Layer 12 of a small transformer language model trained on English Wikipedia (15 layers, counted from 0, width 64). Numbers have three digits each and are written without spaces.
In attention head 0, each number of a token's query is one row of weights dot the token's vector x plus its bias. The head spreads its attention over the tokens so far by the softmax of query dot key.

Query weights of the head. A number n stands for (n - 500) times 0.00083.
q0 (bias -0.185): 270460429473391540273509426529666383422455349370527379550260475542496333549488534552527405645491510505463562513578644386652389637342473684562562362393509324421312641413371411383615645457294686
q1 (bias -0.556): 439463324527244466564442624662760474402537405523410306619427431483853503306523443480406464619496552497693331686555642568374548356480692662269317311730658302465855553606329626597382616511537391
q2 (bias -0.450): 540542329437482493834483479328592639476578567492520371424598629550639620217517322446677599454533428477680360589437638592305518517673626199509388458415556508495627371390351566537522721445621514
q3 (bias -0.607): 467522273565558558706528645496522442524413284528661336553574532601288413528593407330292636657665489556409338545438442748219582651651886210420303299468501656487446591539411710811376588531406280
q4 (bias -0.430): 638615243599778219561547427403522519468313421601549507456543487327290514225727472428643575569507702537509528724413105841323515450715466452455384699573312789559520278649496690722564434481724413
q5 (bias 0.491): 494511483466449308481403510372493552433450541544540429527552490475609408412638534324651557516500466573479441544432420521516414522552544444455481468426431528494486509451431460592412631443478536
q6 (bias -0.311): 216451409571280556520530569509631375400503476578423459480178373617447391813299538415283630597377431475487489592518556483679485546539706576272491304636479143583545597477559663491581623489379537
q7 (bias -0.181): 495566453364506608725510537493661460351592341479364657393381440522501290644499450506566474311598543602490397459563526596568552264546577539424542494402642329547371567523474439349619479541675418
q8 (bias 0.320): 502479527432438552424455504530374516604496482655514604545560655461414508463448380485696593267422421476541567443584674556542378563383491536630434313339337577521458455613478495503629510439336560
q9 (bias -0.772): 520543534350344414465490551413687546495582524455498413521511408607443408437221387502390332675534406476549330789631591383581470467365592722487578621760606420510490616369464276401202505433513406
q10 (bias -0.806): 484499458476437381659604235625774431596591457271434302605407427731533593334538453484375314696525332700594396644503268475426409445496651584318653443625527482728468602543336450655517704328661510
q11 (bias -0.948): 622416458288536458619502375580726421388496392352404309533387455584512487320545443548406370646532445634611396665512227563534304235647650770438536544513509511583453679600469492659518398512747436
q12 (bias -0.848): 309504658406169452577488314625784306503666385308430457465399365659664564638480520771362226597574445733639504654575418456496417264414493709445512463578524370603335582731380420539448428481453579
q13 (bias 1.053): 582535480624654433150545623461268857404339410728580853504654511111229628380552750517626677423498709190630521273453486567355624741405024416591456705477316574313909124415641602256516409581386629
q14 (bias 0.070): 395430630358585378805403496416489267468480357376589514657519708699469460611695570499401519454452538563286392649619314446383278435645569381465432527528277485503157393591341554524664677564555340
q15 (bias 0.316): 646555644512611719557609547623504312490440555379347727442652364483503518389639691588445443322482673518576622433471268425478397412509491337433455453533448621611556498634569696779626535711647639
q16 (bias 0.064): 509492516461487716382324590493521466293447618606464494524457650348481618642508553338531431617465316351483493469395684446272557472378580605472482212591463487429559550402282285525540445320521501
q17 (bias -0.189): 412398569565406533653441611369480539427545400536491348546436474461579369356479293672482605588600531499558567537641707508573563540312589514433446473410529352510512571572650464454516642462466527
q18 (bias 0.099): 674712366553591674325472627552588500585479496588554515470555648268459505347492585532442307402406530391334421460426537559687278545599715625399402572651502586536342277513691413375658582415283280
q19 (bias -0.107): 481476712360535431496550406644419507487469428576491429439503608503351590322559524474490157351634334408531430420594382465671475378327566672539670480413475546622121555599605521721568544523592653
q20 (bias -0.033): 627517540685714661569348639459358467671445322494491579426367523378427568386629259412589610415581493505522521655642638471503410553613736463584493385490482414518384384418548422561499506476452505
q21 (bias -0.192): 547416571660304445475618363421741465322541362614457452492735473475420415378589507535496518623557416469472266525371548539576331502472607604353461457521623544357641550526340636480507736690506414
q22 (bias -0.031): 506589583438540459439415553611379573767638398449514424479541547581417507470667406539490555521553443489477486653576542530595240588393414542272669543490470451517480589463488533459556533488549499
q23 (bias 0.056): 509482609537603485459422442476396493665674661557428541553619476509293368526463411588616479444352313582547567651256666396556284441485170352640663490152466560258493523280613482502451629553486606
q24 (bias 0.004): 518604394615524500492622584379550471573397639551580614587376504504486499487548458479446487688586619520682628574476452403434638562532537401462503638490429439511549538404450626602523412390450587
q25 (bias -0.085): 645300557447540541277653477628581386330471598505405558583490480548571396456545550413398277475577551537585675165405240538488579496578425573529651635877559436493531469414386472439610444634543544
q26 (bias -0.132): 547549500472654496585646626522288507452533516439529393283362484426490449365206584374456545507648535399540398673533391535611520457622518588703498616457613549543407408453432479563505440579802279
q27 (bias 0.081): 513595508373528504356536403490314296470471525446727522535467611519480482601728334645355539611566577586444334475324423622612483575406427513443386504474410522637423541610696533632601535321527545
q28 (bias 0.102): 342544472599604669644390512698494410400523491492674666682470281679481598556640533542685478577457458541527606443441577651531424656604431606503599384430363444416373506411512651498562597365493611
q29 (bias -0.115): 442480501435435496419487495311478270421398503454536583203527467624568525451324297652491499477518514573541439372550359511740507412496487540843517679561533436704399580615533391471448558481420617
q30 (bias 0.108): 384363542570652427511398459563359652646479523444499521358416579492430522644680327624636501365500432598534473447366509385351641439620705518617450330395444578737597431430349649410800294479359378
q31 (bias 0.031): 549465470459428344579378634501487311393540439607395501603428563602457446553570632545396446621495292553588473661586633441357493570640671547450472654437521361504568379526310362424598651500500460
q32 (bias 0.172): 257695372446472564695530419347411664365517463668559633434420526600639407650466663473371400558767391583378599398564196441495465421565392416524286511517567456576403625620438131487535553570590391
q33 (bias -0.075): 403581479392536571406440462540607451510500485457560564536451344599645516482585526207464442248609600351510384654594316537523453433690516576554452356367353386412288529564517403678347531372449537
q34 (bias -0.208): 480485593633290467392556429524555577452631509421461493600576380684443363528514462440338463603542520599434467550574506412389491415583432501435636556432479404481515509476477496581487545413593529
q35 (bias -0.082): 525487170377500599612588565479457379531342517366523570417612263586449397569510431471629408451452376426184428514321429659532605310582533339320397555524477534336415435465376493587293376604451553
q36 (bias 0.102): 531691467464401631466462486454589617532399477544550561504651367594491666620430462576507374569475641576566484398397453258450603739414457398568511433189377418576433600442398380486578680422323642
q37 (bias 0.045): 329494727438719416429513729283496669469356404568618566468204320537424509467633447424375560594505522566543374574570549419549548506551639668340516595496500418396614776294535353316441384345621448
q38 (bias -0.124): 523506584658481488444669529585435609463472478297374434531364615543513406394514431539391440445489556440443633443653564516531535532560429537602447471352494395558461407354521581396717351480288379
q39 (bias 0.061): 522462672601401472436502425557417516314373489394477484376458517482510581523439579462306551303493387631401402468481562527382582608593663471584393481344470473542505296652580456540498475470485651
q40 (bias -0.050): 420492610460367414386450651570596505367421574394388324419574389604462579385538362512601565413566504365294492681708553520602442594352598626444476390491455337478625486500368395355666495497376647
q41 (bias 0.127): 423557615457277232481503584477436582591571496519410449360726333496522545568558611548603432584396693699468385328784576315544506501585557587501510650582627418505547414653757344469293470315458411
q42 (bias 0.124): 570537497467414392538356463579395507744365590635460561527464649414363240496514496536687740458484366495417433408659441572627393725477393489501627583382394641588323340454467486361532291548340442
q43 (bias 0.053): 482520532619339647455504587201347534519498547493522509605538452535579333491527432680500400436467275364379441580667495380543466372638612504426399468702510444555456443314445377535427485444494501
q44 (bias 0.011): 572449645445373428443432369351467400303481443573524578625437494672673416611589515344584545712357351499594371461564574506582631463439562726345352358485679431358678560416367420400326588551288436
q45 (bias 0.169): 621425700302603738429649617537562657437593529593583619336648589464598532680389504398522642428349507432496339457478705349562379450351353583692426223376525557458827438426405630665606368532441599
q46 (bias 0.019): 407591376537640483631722582590463511498383474454538337700497574355496632676538585574643668424480458407338406616456198422473585608446789300638230328645425448337434406549396513480690531563396620
q47 (bias -0.209): 401475673497479624345544698498520461381730401552555582301365816576663497310379454612363527392485454668479485406526567488432300345442687451377443439402672414447478347545441383389503710334248535
q48 (bias 0.033): 652582486591668334702347118498326532479505508530386725630401752579417737480523759444512496549429778562596513452333583422381473277387305497576515471641460390666310474551487497375522416402602517
q49 (bias -0.028): 607358639506526595696577656328501539346755599406353688445516665593536560365396461570449563419429449477617385510580668512621386383521485383460410387388530541509636661387486663567639338360251378
q50 (bias 0.117): 434495519660497404377423305743427503518564509467413357695476543590553450385530546613611581492494536417489554447494459557529396640493427559547603392447448488488350483497482545450490549502465541
q51 (bias 0.038): 421445394452485358641525540517541407420437482599515441486416537326444657477491472470637516490639472492514640525532581600383626482554558471628430510572522574444537376561581500505512411513489399
q52 (bias 0.090): 404473550531528612280579627653529467590521332405412367474567403488484627286349375519301577585354477420458342226580432488626427578530507338452471349500455504467537503485532533570412711527384362
q53 (bias 0.042): 363455496520741543464564615524592394327530407581461559513258488419530423658548676451452583506378546426340488405530530487779386385602490530479618523234537563384327630527553506490391333501469381
q54 (bias 0.104): 505704446465426586610477715425672397591448363628516481418499592372527598406517614496501555726567534418684464276587571760284505659681480484619211420516587459404540459597300468689374531501540329
q55 (bias 0.029): 589625490566421518370530518397305534478469553396532418364578531464504504565479492542569474467566359594332556632475433430543362544494532477324561368770717562559525643360487398432344429378431379
q56 (bias 0.072): 590570798488314643295479586376387277377469509350581339587569278383663385583632495506634656526677602402626498608383364658544513453576407644258420415423476449237510501571492628635448456511444300
q57 (bias -0.124): 449376395463491395433592456484538431508485586566518525548507463367365545299524346422282507694654462304558444494459598465489617508479532410491650510593411569586535492460579636580528386381305314
q58 (bias -0.124): 680661544465545543464478695610666563723204406349572380357705658450549440471274440400368441445304377551541374502657296491468541561349522571501531516597448427430602534564459555444338761348496492
q59 (bias -0.051): 450525446544545467621376612579483553476639612382528625341526377640367632504476387306723602515625518782406704619557417650538398405534501463464489565482576607446611632559561510464590425486517482
q60 (bias 0.141): 424532634545443636411524483451375595530573563461420598416598573499694482539646774355579515587353439409742457591437591366524237638353477729446483654466418438233417734399371430379450497483412681
q61 (bias -0.060): 752470633470306411515405602352345364491406365500513461506561518451399620704519461316522342455595360830520615439625390519573380576656446480470353705360465549579413487559547387626462492506603375
q62 (bias -0.032): 436371587409571455413375628513440600701679411601612490614287509573373601407555458530561592384474468534612439521612383559579488356558636615414556575709507601638462603471579608519568496561685592
q63 (bias -0.011): 503579519651439528551485562514378577460467429474545698605465507685402395474601468559574577736482393629563328585505355429324540471594730612462374470505419630518512713406437470608609490316438402

Each question shows a short text with each token's key, already scaled and adjusted for position as the last token sees it. A number n stands for (n - 500) times 0.0029.

Then comes the last token's vector x. A number n stands for (n - 500) times 0.0083.

0 ")": 453519376357216927515646475549480485395627611557533529459509453520478468503488524538531503473532552524524522501522471516473480414457528453511539474519457488473509543510479442504534534489490540
1 "\n\n": 493503411413281842478628500540531401338657632585529499456487473519477460496470502531493465525512564526537563491503470528480499430472514491527490487538435505481508514524496481474560453514480534
2 "Z": 586370370354270903521657474547455474383555625538495541473496471534485437514477502489470453505496558535555532492522500496470487411497491413509515499548449490465481497535446476492541461498524549
3 "ack ": 628364356336271892495655552552488541424590673528526536482494547560479462482492534528526503519536508537566499458544460524455508369494489431505522516505447508478472536486460487467534475494533566
4 "Pol": 507317411377328896474624615433421542350527651523478537499547476537514412518480510520501485477530535525548531506509491512498450466466492395508528497491478476444504485523433491528533417492519531
5 "ans": 440404440366303812456651585453442538425574634558513532500546555515508515503470504492519488500521507546524524508479499513489421466451460454555553486525465506470494499481441469509565509514512543
6 "k": 397409445385342827504625481419366522426547634552482537478531483507507464500482527497489482524508533508515515457540498537497452472461482421525561508529479495448514471523483465508554470470533526
7 "i ": 474465448382274836490655415396411480366549615529520542491486511500508485505504501507506495541511510479522520476521495481481466467488471434492531499548467491468500487540435485480553454486523529
x: 484651644318517309307342512349362425466473458545517546505717404380558550412443614384385533288523595229446665470556410432320579479380352280602506856447376640477525357414631499512415456482332392
Which two tokens does the last token look at most, in order? 1 "\n\n", 4 "Pol"

0 "arch": 422480408347306885562653471575477557377565637564479533506534503531486433526502528521560533523545480535513471488513552534511407462427497419515556509558511482466547508464462447516538499493513551
1 "iv": 489432449379296850564673401552451506383581616545507528534546506515472397510517516532552529531544513545489480498512532544527427458453509451554584518538491491439527501458418421498512497476524525
2 "al ": 480500443438330702475623496514530487354682627575534500473470490489495468499477485541497438531524551496525557495500480526468501470481517491525479530533460500478513496513509475449532461524477527
3 "features ": 516470432404283725481639496534510532386668636593532495498477504495478473488478503545497445492539561524531560520500472550453515461466504477533503508489446494506508523494469469494504483516446530
4 "in ": 515488421399282777488638495533508469359680642575522497478477488483479460492468512550506462519522560532519569492508488537481496454468512479548495512524454506475532504506501458464540455515471526
5 "addi": 463388364334325870497626589433413508418528613505513529525541493562493455504521554513465494450508554563546475503513488464481455464490481457527496469479474490459506523508462501469474485491528534
6 "tion ": 467457392365301781488625553460467542407627650533501530474492479502481480522515536520511486464544555493555507498508488484427527482501512468507492518519466490456506513505492482482498489537484563
7 "to ": 464445391337280835518652492474434481364615655552509500507500464509470507496458520536505474502530543544516554490505489503432466455471518484518505511550437497443546502503485464494510481521483545
x: 505551609480542415341324743541470448493524362436525393673576575327460502209545427429571745630602420227429433373515505444269538568397397317429536641561426475512843345435454415535307575591617426
Which token does the last token look at most, and with what share of its attention? 2 "al ", with about 40%

0 ", ": 500543439424285775473624512526548461347678641588524503467489477493487472499473494551505462513518566516529569495495484529479503458481506485530482503527449505478520505509511472460540462529468518
1 "\"": 509445368314197917505646417570500464395582618556542526468497469522473464501513520536514504473506514539543534471539472497474495394472526452477492457546427491487486552520514473532560512519507551
2 "While ": 584422348333249854476649441572533513395567623540536530493506470515476488507491556527481466508495528522547520468531497490453474425481476491490494488552426505447492514513500509502524466500486552
3 "the ": 542450395354267876495632514537515487342597644559481503486514465512499484513491508546512488539510495531543574459532509498475474457475503444487453480562442486441527457511501512477561471515514556
4 "L": 508347364343302912458649644466482514373512628538491511500512473565489451499499543512454476498485509547569531454514495482459480440459486432484501485545456490486491533534488507538568423521536588
5 "P ": 398408378391253839451643587459489480376556675527489538472522526520504487509517496540543534537508486518561504482492515479446500461477491464488540502550473487475495511516469518518538457500505570
6 "is ": 464400391350249822462641486507466500344607625584528475533513481491447479518487521534494491529498557545520586535513471523412502426481470460519502484523405495484511524522472487535519480534465563
7 "l": 448437406344325852485644440435459467362549591544520478543503449537469474478505528559520496483493515556537577454547442519449489457495493425483484438518441484485557533501542464483550458549562541
x: 601412565505328454556731663470212540545465333703488736572629241385529321465649607332515519571620481302568293566560532580495579449552429366583633501440601419583763449607568663421355644586485534
Which two tokens does the last token look at most, in order? 0 ", ", 7 "l"

0 "ed": 412487404349298890556643460583454554411554604551481528470539517524462447530513523486549566511546473552509493473520523534509423451439510420516551467544493510470556530458462447513553488513537535
1 "iting ": 483535445430313722470623497540557493352678637585526510473483489489485475501473489564504449519515567503514553490505486529462492467477509508538479513532440510466526506497504468451529467538474515
2 "of ": 483526431419304762476622501544535457344679644588520501469492480493482472493462499552498453523518571517514569489489480533466500453477514496541486514530444512469523504508504467454532459531468508
3 "out": 583421337290332845498621476575497564432599638510528491533426492545468472522529497519509495479512544570550567484589478493483451465498496426545480428520444500506540557485564495485550511521524592
4 "p": 534420418381327776526628551479423498431548579568473527534553486517479442509529535544519528468529474565550538481465510509504545472504516447519506426525492485511508517482555498507498459512503542
5 "ut": 440414364352302852502656601474563502385583600554508523471490498578467457531543539515515515543528518511554494507531497490461495448460504487495509449534445479496506553472462489513527493510498568
6 ".": 474481416387281883464645524506522474338643617582497494497522487521496479502501510508528518499536532543516528492521480490455511444457539480467547512553462468475576530515489434518556504534514533
7 "\n\n": 492458410435292839474626506500483383323660634591521496459490471518479467501479499529497472524510561527539565490500477523482498440476509489524488482537438502478514509523501481475560457519480532
x: 503673500453545498491532578413545570577556275432560546602734497351236544427465434409526630592562538277523548439480547383085691547417264198481385481540528642558641454579517566598391440572523271
Which token does the last token look at most? 7 "\n\n"

0 "stand": 391453387331267861484666435626493601437563631528517499521494488522505462494537534500527497523564549516505552492531479491489437467442515426538566440490454498470509529488460457515559505471515546
1 "ar": 478424382327296830480645388550448600441558631565451540515533537493504478517493553547550500509546494546525507502549509530475468462445481399560552457516486470498521488452449447521560483515558588
2 "di": 610369396359258881489661402545507577400557670551490535540566515538508406465517535546501496503510526523526493469484521517479471456486481479546561498520473472467513509503427419527510456540564544
3 "z": 585374434338327847541670476455459504428574589551502519523529513546501438528521513497475517515528527544538490491564512519493473472499514454483553471543437468448520495500494454525522543534542561
4 "ed ": 527487439420310695489626495519514500370688625588530510477479508476493472503468501555509448507524553508525545492521491534471502468491505490532469517529449499481526496504501477459522472528475529
5 "form": 438363398340273841564649575473393497389560609530558527520509477519483452519536506535531506505538567510515517519568499485470417444468502428528542431470450486493549532505459488530487507461489563
6 "at ": 471450417388302743494635520484468517401678619559519523481493490483475482503462503554515470513524568500531535523527474534447516463484498449524480517520446496484506502497467475471529451530495553
7 "for ": 471450400374283816485647490480452452379640661560508508499501472489475487494451514557485477515521567537523575501493492517455505461482504481536500496518428503465534507495494478485512452524464515
x: 540623485521523400379444653488519500482520322345548483671703551440451535158516503368555711625618494170497543313509590401167562598368318320414492562594548536543705347527523423482477483524586329
Which token does the last token look at most, and with what share of its attention? 4 "ed ", with about 40%

0 "1": 399425383325237892493642464548518542444589665526536524492539508531510481490517512516507491471551549530537489495524503494476482486480529441510550487499483482493526555498467442526507508554517554
1 ". ": 497524414411284833475617497535529405342648637587521503460497465515485479500469497545497469517513553522529560489500479523479495448468517489522491480535440504483518519508513480473548472522481521
2 "He ": 550460339389273827466618452583494494329543675548491538500484480505496504530467515528492466564530503468532497485517521503400464475469457451471529520587449492481523524504493532498508444531503550
3 "was ": 516428350345238861508625522564428516353601630555515535510519479503462489513471516536484477493517561536536561526500481540435506396494460417514517484529426515494471519516496497490512480567473527
4 "the ": 502434405358280836508640525488477506359599598538484521470504489508497490520488523522487483528516525520537567480536511498455489444476503431469468485551439498457531487512490506441546478543500524
5 "dep": 463387412384347805522612552438390511399534639514475532482523503522501480535472553551501485525516486536549519519515502495469517457472478428509495459466459518483445546510506537490492424504499527
6 "uty ": 441452405366299790481643501442469552394611578527478550459504500488491509540503516558514528505492545509555519524516509491417526459465490436446502497528449494469497506522513508479556488573481550
7 "lead": 460425436340317869492649424355368513414546568501509518534513527557498477512482522521492516494516582568521516537542483482457499438458520425497548424450437507485523574548486509515520508492460530
x: 524262749472446461513554616509478607368567556315379699503567374431608607636522619378526573594496491344413666198324467722554682482405265425510388523577486540336540246600692544413589344464557574
Which token does the last token look at most, and with what share of its attention? 1 ". ", with about 30%

0 "ly ": 476558429409285707490633520536546540355678645593544505497477510477481476504466490560531431510533556511521566502495489538444484469502501485542478526530454503481520525498515458460505468553468543
1 "after ": 483531408393291780462611488543526467364635652578509515486500498476489493500445512561484470516498569523508560489502495515455500474483492499539486506535431507478539512508503482474528462544476510
2 "which ": 504494390383272792451609467540552486357624665586495510505492498476498495518458517559470462529497555520521543488513500512428493478481465504512500509562415492471534502509497502478532470547500524
3 "the ": 519463409394281797475632489517535478345632647566497498483487497491510485505465510545484459552507533522531573471527503503457489467484488479500468498555432493459543473522494505451547459529502533
4 "party ": 536376355370242829460645588496463542346565665530528548531498511487519512512479508544499459517529549492545514502519496467393485452490463462470530518534432479477527505521477521501512475544500554
5 "memb": 447356394353327829484635560483400504382543668547499509513484495584509516484496511542530517484521566515514562516525468466454450443447529425529531448475453479518544553542519478512542521495459534
6 "ership ": 411415365357275817455634508450466546366591655529505533503492500522508538512492513561534512522516546486540512534537499482423447475466481461478528495547450469488524510522478511480538473527492567
7 "ex": 452460387331383801489597492435362489402537628512491491546487469485471514546524540534492504521509544550502560500544490466411465481455478406511529458518446514494538540513538533494530489524508555
x: 641461618515431538388525592594465448354264595349400502450705300452556513689511581457380785717598537376354494506599580468477529550472366293489660686604644498449784406671525586691422509475583734
Which token does the last token look at most, and with what share of its attention? 1 "after ", with about 20%

0 "popul": 395463450402315781537667491604477555383553583527524514541514503539492440494534518510549509545569533510496477527519525528504428494439501465516588468516491488462538539466426430486507509492505537
1 "ist": 470500428359271832504669416568505546400590626567498526532525530499474448504515532517534515538546532529487477506505531538474456462406483465544598500524469512465556546454455432515540481523491519
2 "\", ": 506492410400235830495636468553502469357645649571511518474487481493498481492500514555510490515534542507529546492517490522476491447475496475513512468526446489491510511505490457486537474541499522
3 "lin": 574405390352322849543635479516435503402576600565528501564479514562501496488512507526495478429539535562556534488542437506482487429475492435517514459466454467521544509518495483500542495510517531
4 "king ": 541409374378263800473645576487505552412634638554508533504484505507484473502478531529523440514513552497556520473507512524452516442490479463539495519549458498446509478531487483465558474506469563
5 "issu": 460322407348331869513647597431418539424555653545515513549537501553503449512516552493473461466534557539545523479533487488463474451452453437508512468459430502483531548484459521548501476500473510
6 "es ": 445441424352254817527648529430440527394641629545545536531523504490483479492476488564532488496534563527522513524508489522457490479486508456516533495519458491472526500511467477485508490523485564
7 "such ": 455441421354316737497675489455483506400616627588498519474465495518468473517482527548482490474496559524533541537506463511449484462444477497534499483512420488475512523487480459497529466529459523
x: 603576588506434384343332777399418557329614316406491485328535472228320518401490510259648470525519439346540550405514470361330414531495520368372422678723425446721710352438692402564365542558535502
Which token does the last token look at most? 2 "\", "

0 "2 ": 461459390399261779485626495502508462411653670570544524489510500505508477475470497535484436479554536509539507498500483523483524454491525487555507523513469484512505508498484468501492483519491529
1 "of ": 488497414405288793482620501535528453360664659572532509474493484501475473488462501541485455517526566518527553489485482534472511447489515494545494520530444511472507501511491476466522461524465519
2 "the ": 498475418384269824495640480535534479339638650565507500481491485498504485506478500537496464549523536516535573481519505507476477474484498463503471503552444491455528466515482499451545460518493539
3 "to": 589392372349328898531644509550416500399525632528503510506532461568522495503541530490482495459537530544559506451500458452454465449479498460475512479490455468465494540477478495529499506475541501
4 "ol ": 541455384388283780471650571527525568371634614553493532489519523478486479532479504520521470537530519521547510501514498518413514483481495436477492543530463498440511496486497500467521451544511562
5 "was ": 505425387361240802491641537517455523355634653579523506512519489482480504506462516535509463508535575544533551543501494526422507449494478463502498501534426491487506523504495477515502493579463547
6 "released ": 464422416353255761527665504500415539397606601562493527491497486494474484513509552540490508422534550521545559514509485517437529456468486431508497474488449479520558539482492474508486488543440494
7 "to ": 462429372330274839537635448477377440370572650541504502506482476522473527493456538533532480507527542545506529490499501500432419435443508487535512489551450499474553530504483470503526473506475528
x: 513508603556502293462389768520479580540452427533495339719496552438543480377567503493521684659575307233481395309466506413234478655323354222439470603539371513441770315383491491546299557423531495
Which token does the last token look at most? 0 "2 "

0 "year ": 473540419413285741506624512529521521366668646541539538453485496481482493502472491567541477502546591512519533530485504526477489473478528481545502512517482508480532525485506451437513487553441513
1 "of ": 487505415400282795490627496549515474366662658569511507476493487492481468494461504554494463512521570524528583473488491542464498454491505468534502507531446515469532503514504479444531445533468510
2 "lead": 521387374318303902491653459606445510412561579511536524532477515581508480513486499516504496492524550528545547525529465470482478435479510425503524403459439495481519549552505511492538507477458542
3 "ership ": 569403404386266790456635494535463574403611635542499546485496502501518493505508492559541514499516557473551537522508509495457490469494487435490515483521471470484506509537497472477552475543488557
4 "the ": 525444417371270803478639519473499502364628640562497504483503499481513492509480511545484475536511546524535578485531508503454484474480496453490489494549434485468535474529491506468553469535498549
5 "Gre": 411354392324340875494627595387415528391526636500500522470502490538513460520525556522477481499489539554561513471532512483508398458444484434526490484505468489432465481530484505513580462487527563
6 "ens ": 401424445399261790476637493429457507350589619536521517495522532504502495509492498533512508543509517520543533496494518517467456494484488448490510503547463501464479491540471538484544466504483575
7 "made ": 481459406368278780469619469442433517373634639558515525499516514459470481540470534551475461477515571535537551501518505538431521429483470444535521498517416525472518520512485519485520469538448515
x: 486584481352480496396432525463493535437458378440457580413652453481361593242527544446713693671639507322386643374596458492194471664341321377380536640655499662476728225598621493517363332505438414
Which two tokens does the last token look at most, in order? 7 "made ", 1 "of "

0 "Wor": 369364366347283920479635460630486576455542661513519521511555483535519515485505549501518481500541555535542496505532490451466484464455504445489544470491469493479507521524459499526541476500518576
1 "k ": 497473425416285758475614447532523492379646650570539520472497492500512509480478495550504439509528559486524526482505481509469496476480523484521492507519460503493500501522502478467538475535493526
2 "form": 579402367336281859549637433591439514392553631540558508524507471526470461511527530514520508507532567519504521512570489501475420440444492435533547447480441493498562533501466486541506522461471539
3 "ats": 597442397333277844521662516583523570422657621538493526491509487525467458501504534532552522498526538539519532480555512546492432463429501408540525459527467509479565524451510462491562491504503545
4 ". ": 506482412421288831475617504534504397339650633584525502459493468514485478499469499544494472519510552523528562488504477523481492446466516494518495475536438505486520522513513482473552469520482521
5 "An ": 470447385387274830484664518500497434334579610537506521470497433518464468490515514544480477555497538521534543489527507509468475431481505470518476472553449490438522447495489485437510478497492529
6 "up": 420372384311330801520634490459397539428558613493481497521460501506504488523501570485537477501520506557531557473589490470469452433466470419530467437500443506495521530482521499531556482496532542
7 "d": 471458418324347765519638410406408505428546542515509531488520481516480432527534561532506547522539513506522519492555501532512436480484527421497522443525453490467465505496503490535536464509537570
x: 517528510787587382492509573475403569633519463583516673250557207533633595423712734463515701309286326447544417503456600487687665598582501422633429538536589490447529433513572390422491633675790469
Which token does the last token look at most, and with what share of its attention? 4 ". ", with about 30%

0 "iti": 399451436366308825506665489582524535398582641565504511538538521515483406512527513517514514538531552525496484508533506518466444475450483472537586505522450489451553522476416432520523462525548549
1 "ve ": 476511441423316700460629496519575489362682653590532504479478497484486478492469499548490432530511569502517543502502480522446504472483511513538483543531441500475509498510503467466521456538477528
2 "y": 570390370326327904486605463554501530372568647529496509529500450540493442491490531510474454502500566512534545462573484509487507452503503397540484470501441489476494478560488476554559472522531568
3 "up": 604380373324321845540669511536472546449608640525491523537508503533488439512506553499539485487552538537538547439538479479485489451515488417572483476531449510458514500463489473497552475513553577
4 "p": 543389413346326823551665588449443519445588617563505521516545515556478430488504510509527514494537499561536534471512480519492489457524553458516525487545469483484513517489521465489501465505553566
5 "ie ": 466461425395311771475626546496509494371637619584511530472504535497493463517480480542512474530511548508538515485515492537453517478497501453497489541529458485463508501511468477484537468533498542
6 "artist": 400363440370297868494638500471445550378577680569476513538506525547517463522485501524545467492555524517530517492524505526487469478425459420542546450479462506472561545474466452515564485533496521
7 ". ": 494460412426292841473615499508475384334648635589520500465497466518487481501473497544492475512511548524530558487503476519479495449467511490514495472534437502487522526512512480479551471527488519
x: 549637501435570448499537575388536552541495287407564545661743487369221511451453465394541633629546531258502497477487582349067662532431241238444409464559478625528643435530486518575377439547546292
Which token does the last token look at most, and with what share of its attention? 7 ". ", with about 50%

0 "an ": 497547422418295749464635509521547482358659637572507512469490479488486475492472503558490448523523556509524570479505489529455506455494512477537469507527446503463525492493506467440516456541487511
1 "R": 521373341333300868503650394599437475432515614513486535456499488532495461521464544479469485466502507535564551475563464472454475433473480391501501467499443486506511524528439523567534412466533562
2 "ams": 612411380362299873491638426604501515422563638502490556472508523528485479524498532515533536516519472511555538455512525513496449430465489422506563471546465521466507496501494519480579456484510547
3 "ay": 658362384373297856477637563544480558470561611544475554467524516515473433504506532485517532547486511549549507471499515532496495429455452426501529479510479505471487510468482488519564468474502525
4 ". ": 505486412422293825471611500538498392342647634589520504461496470513486484500469498547490476514509551521527558486502477522478498447470512492517494476534437504490519524513513482476550469526484516
5 "In ": 469439337353276872486630555529439452373577658541516539493518480504471484502463531536509477507512546556536516495485506510470490433473467460548509506528485501466549502485497476478504474506459518
6 "his ": 451425404399299798492621504539451491326571657535468528473508484503499503507486515534536499546524520486518529464506546493473475506491496438525449501547487505439553470508503486453531472547487523
7 "first ": 470448375356275780482606456496461494373581635568444530482509516488492513537494536529500507502508496533552511499498542515468485490477436436533472463538466497499495496479472534504521449528487521
x: 265524595597528381459256410581309609396450458431470424399622535523700664367459412350715646671398495394501379311447403386271478534307295494495461690624617551620652258553634550475476513654449542
Which token does the last token look at most? 4 ". "

0 "and ": 491541420403281792472630506538540486359661647585515501483489477494484471505463499560506462522515557517527570492497489535463497459477497472526488511533443501463519508510505474468537468521467525
1 "West": 507387377321265883529636358631504564446570632511499516486472484546479482514487529493498485493488492556571548497519516491485467429420467414501482458508450503509487535506472540550566479458462553
2 "min": 572324364343294853513648377533422529470543590512509532542516488532509446496460573552490520513524518530547522495502511519507467461485486456501563417517452485486473531530505510522535450470502570
3 "ster ": 623335393363294832518634516461417509444550645510517551468501525490512510502460515508501509527527516514546502465495494488475505476483494446489529498517457509466477508523478515520557464493500536
4 "par": 532352386325322878499621575425410535412529646537507512531514488531517476510494519533488492492506535573568543542521483521494443460448450421495541459478473452502527471502503509508535492498487533
5 "liam": 473382406361335844495638582346431506396548638500517523510514490539519493493493519514500488504546562522554526525522493498463445466486509447500592457510463479496508485543470505509523469504509572
6 "ent": 370406423341301843463641491388446574442563633543510541484528519526499488502522525498541544467537538508540486503508522506496463475443485412511572462487492492499540541493469443558566521527482542
7 "ary ": 448465436353298813516653454396401558382594632514506538500494499494492506492491518545524503502539544502544520481521506514453491479474501427487520508536478495468554470513478489456551459542489554
x: 485601571382472470298277623511551437477492486527577514399627423507602518291330606482657645575600365279434608363509333288331545573537284219584496764623537402475648325534605476294571493611347511
Which two tokens does the last token look at most, in order? 6 "ent", 5 "liam"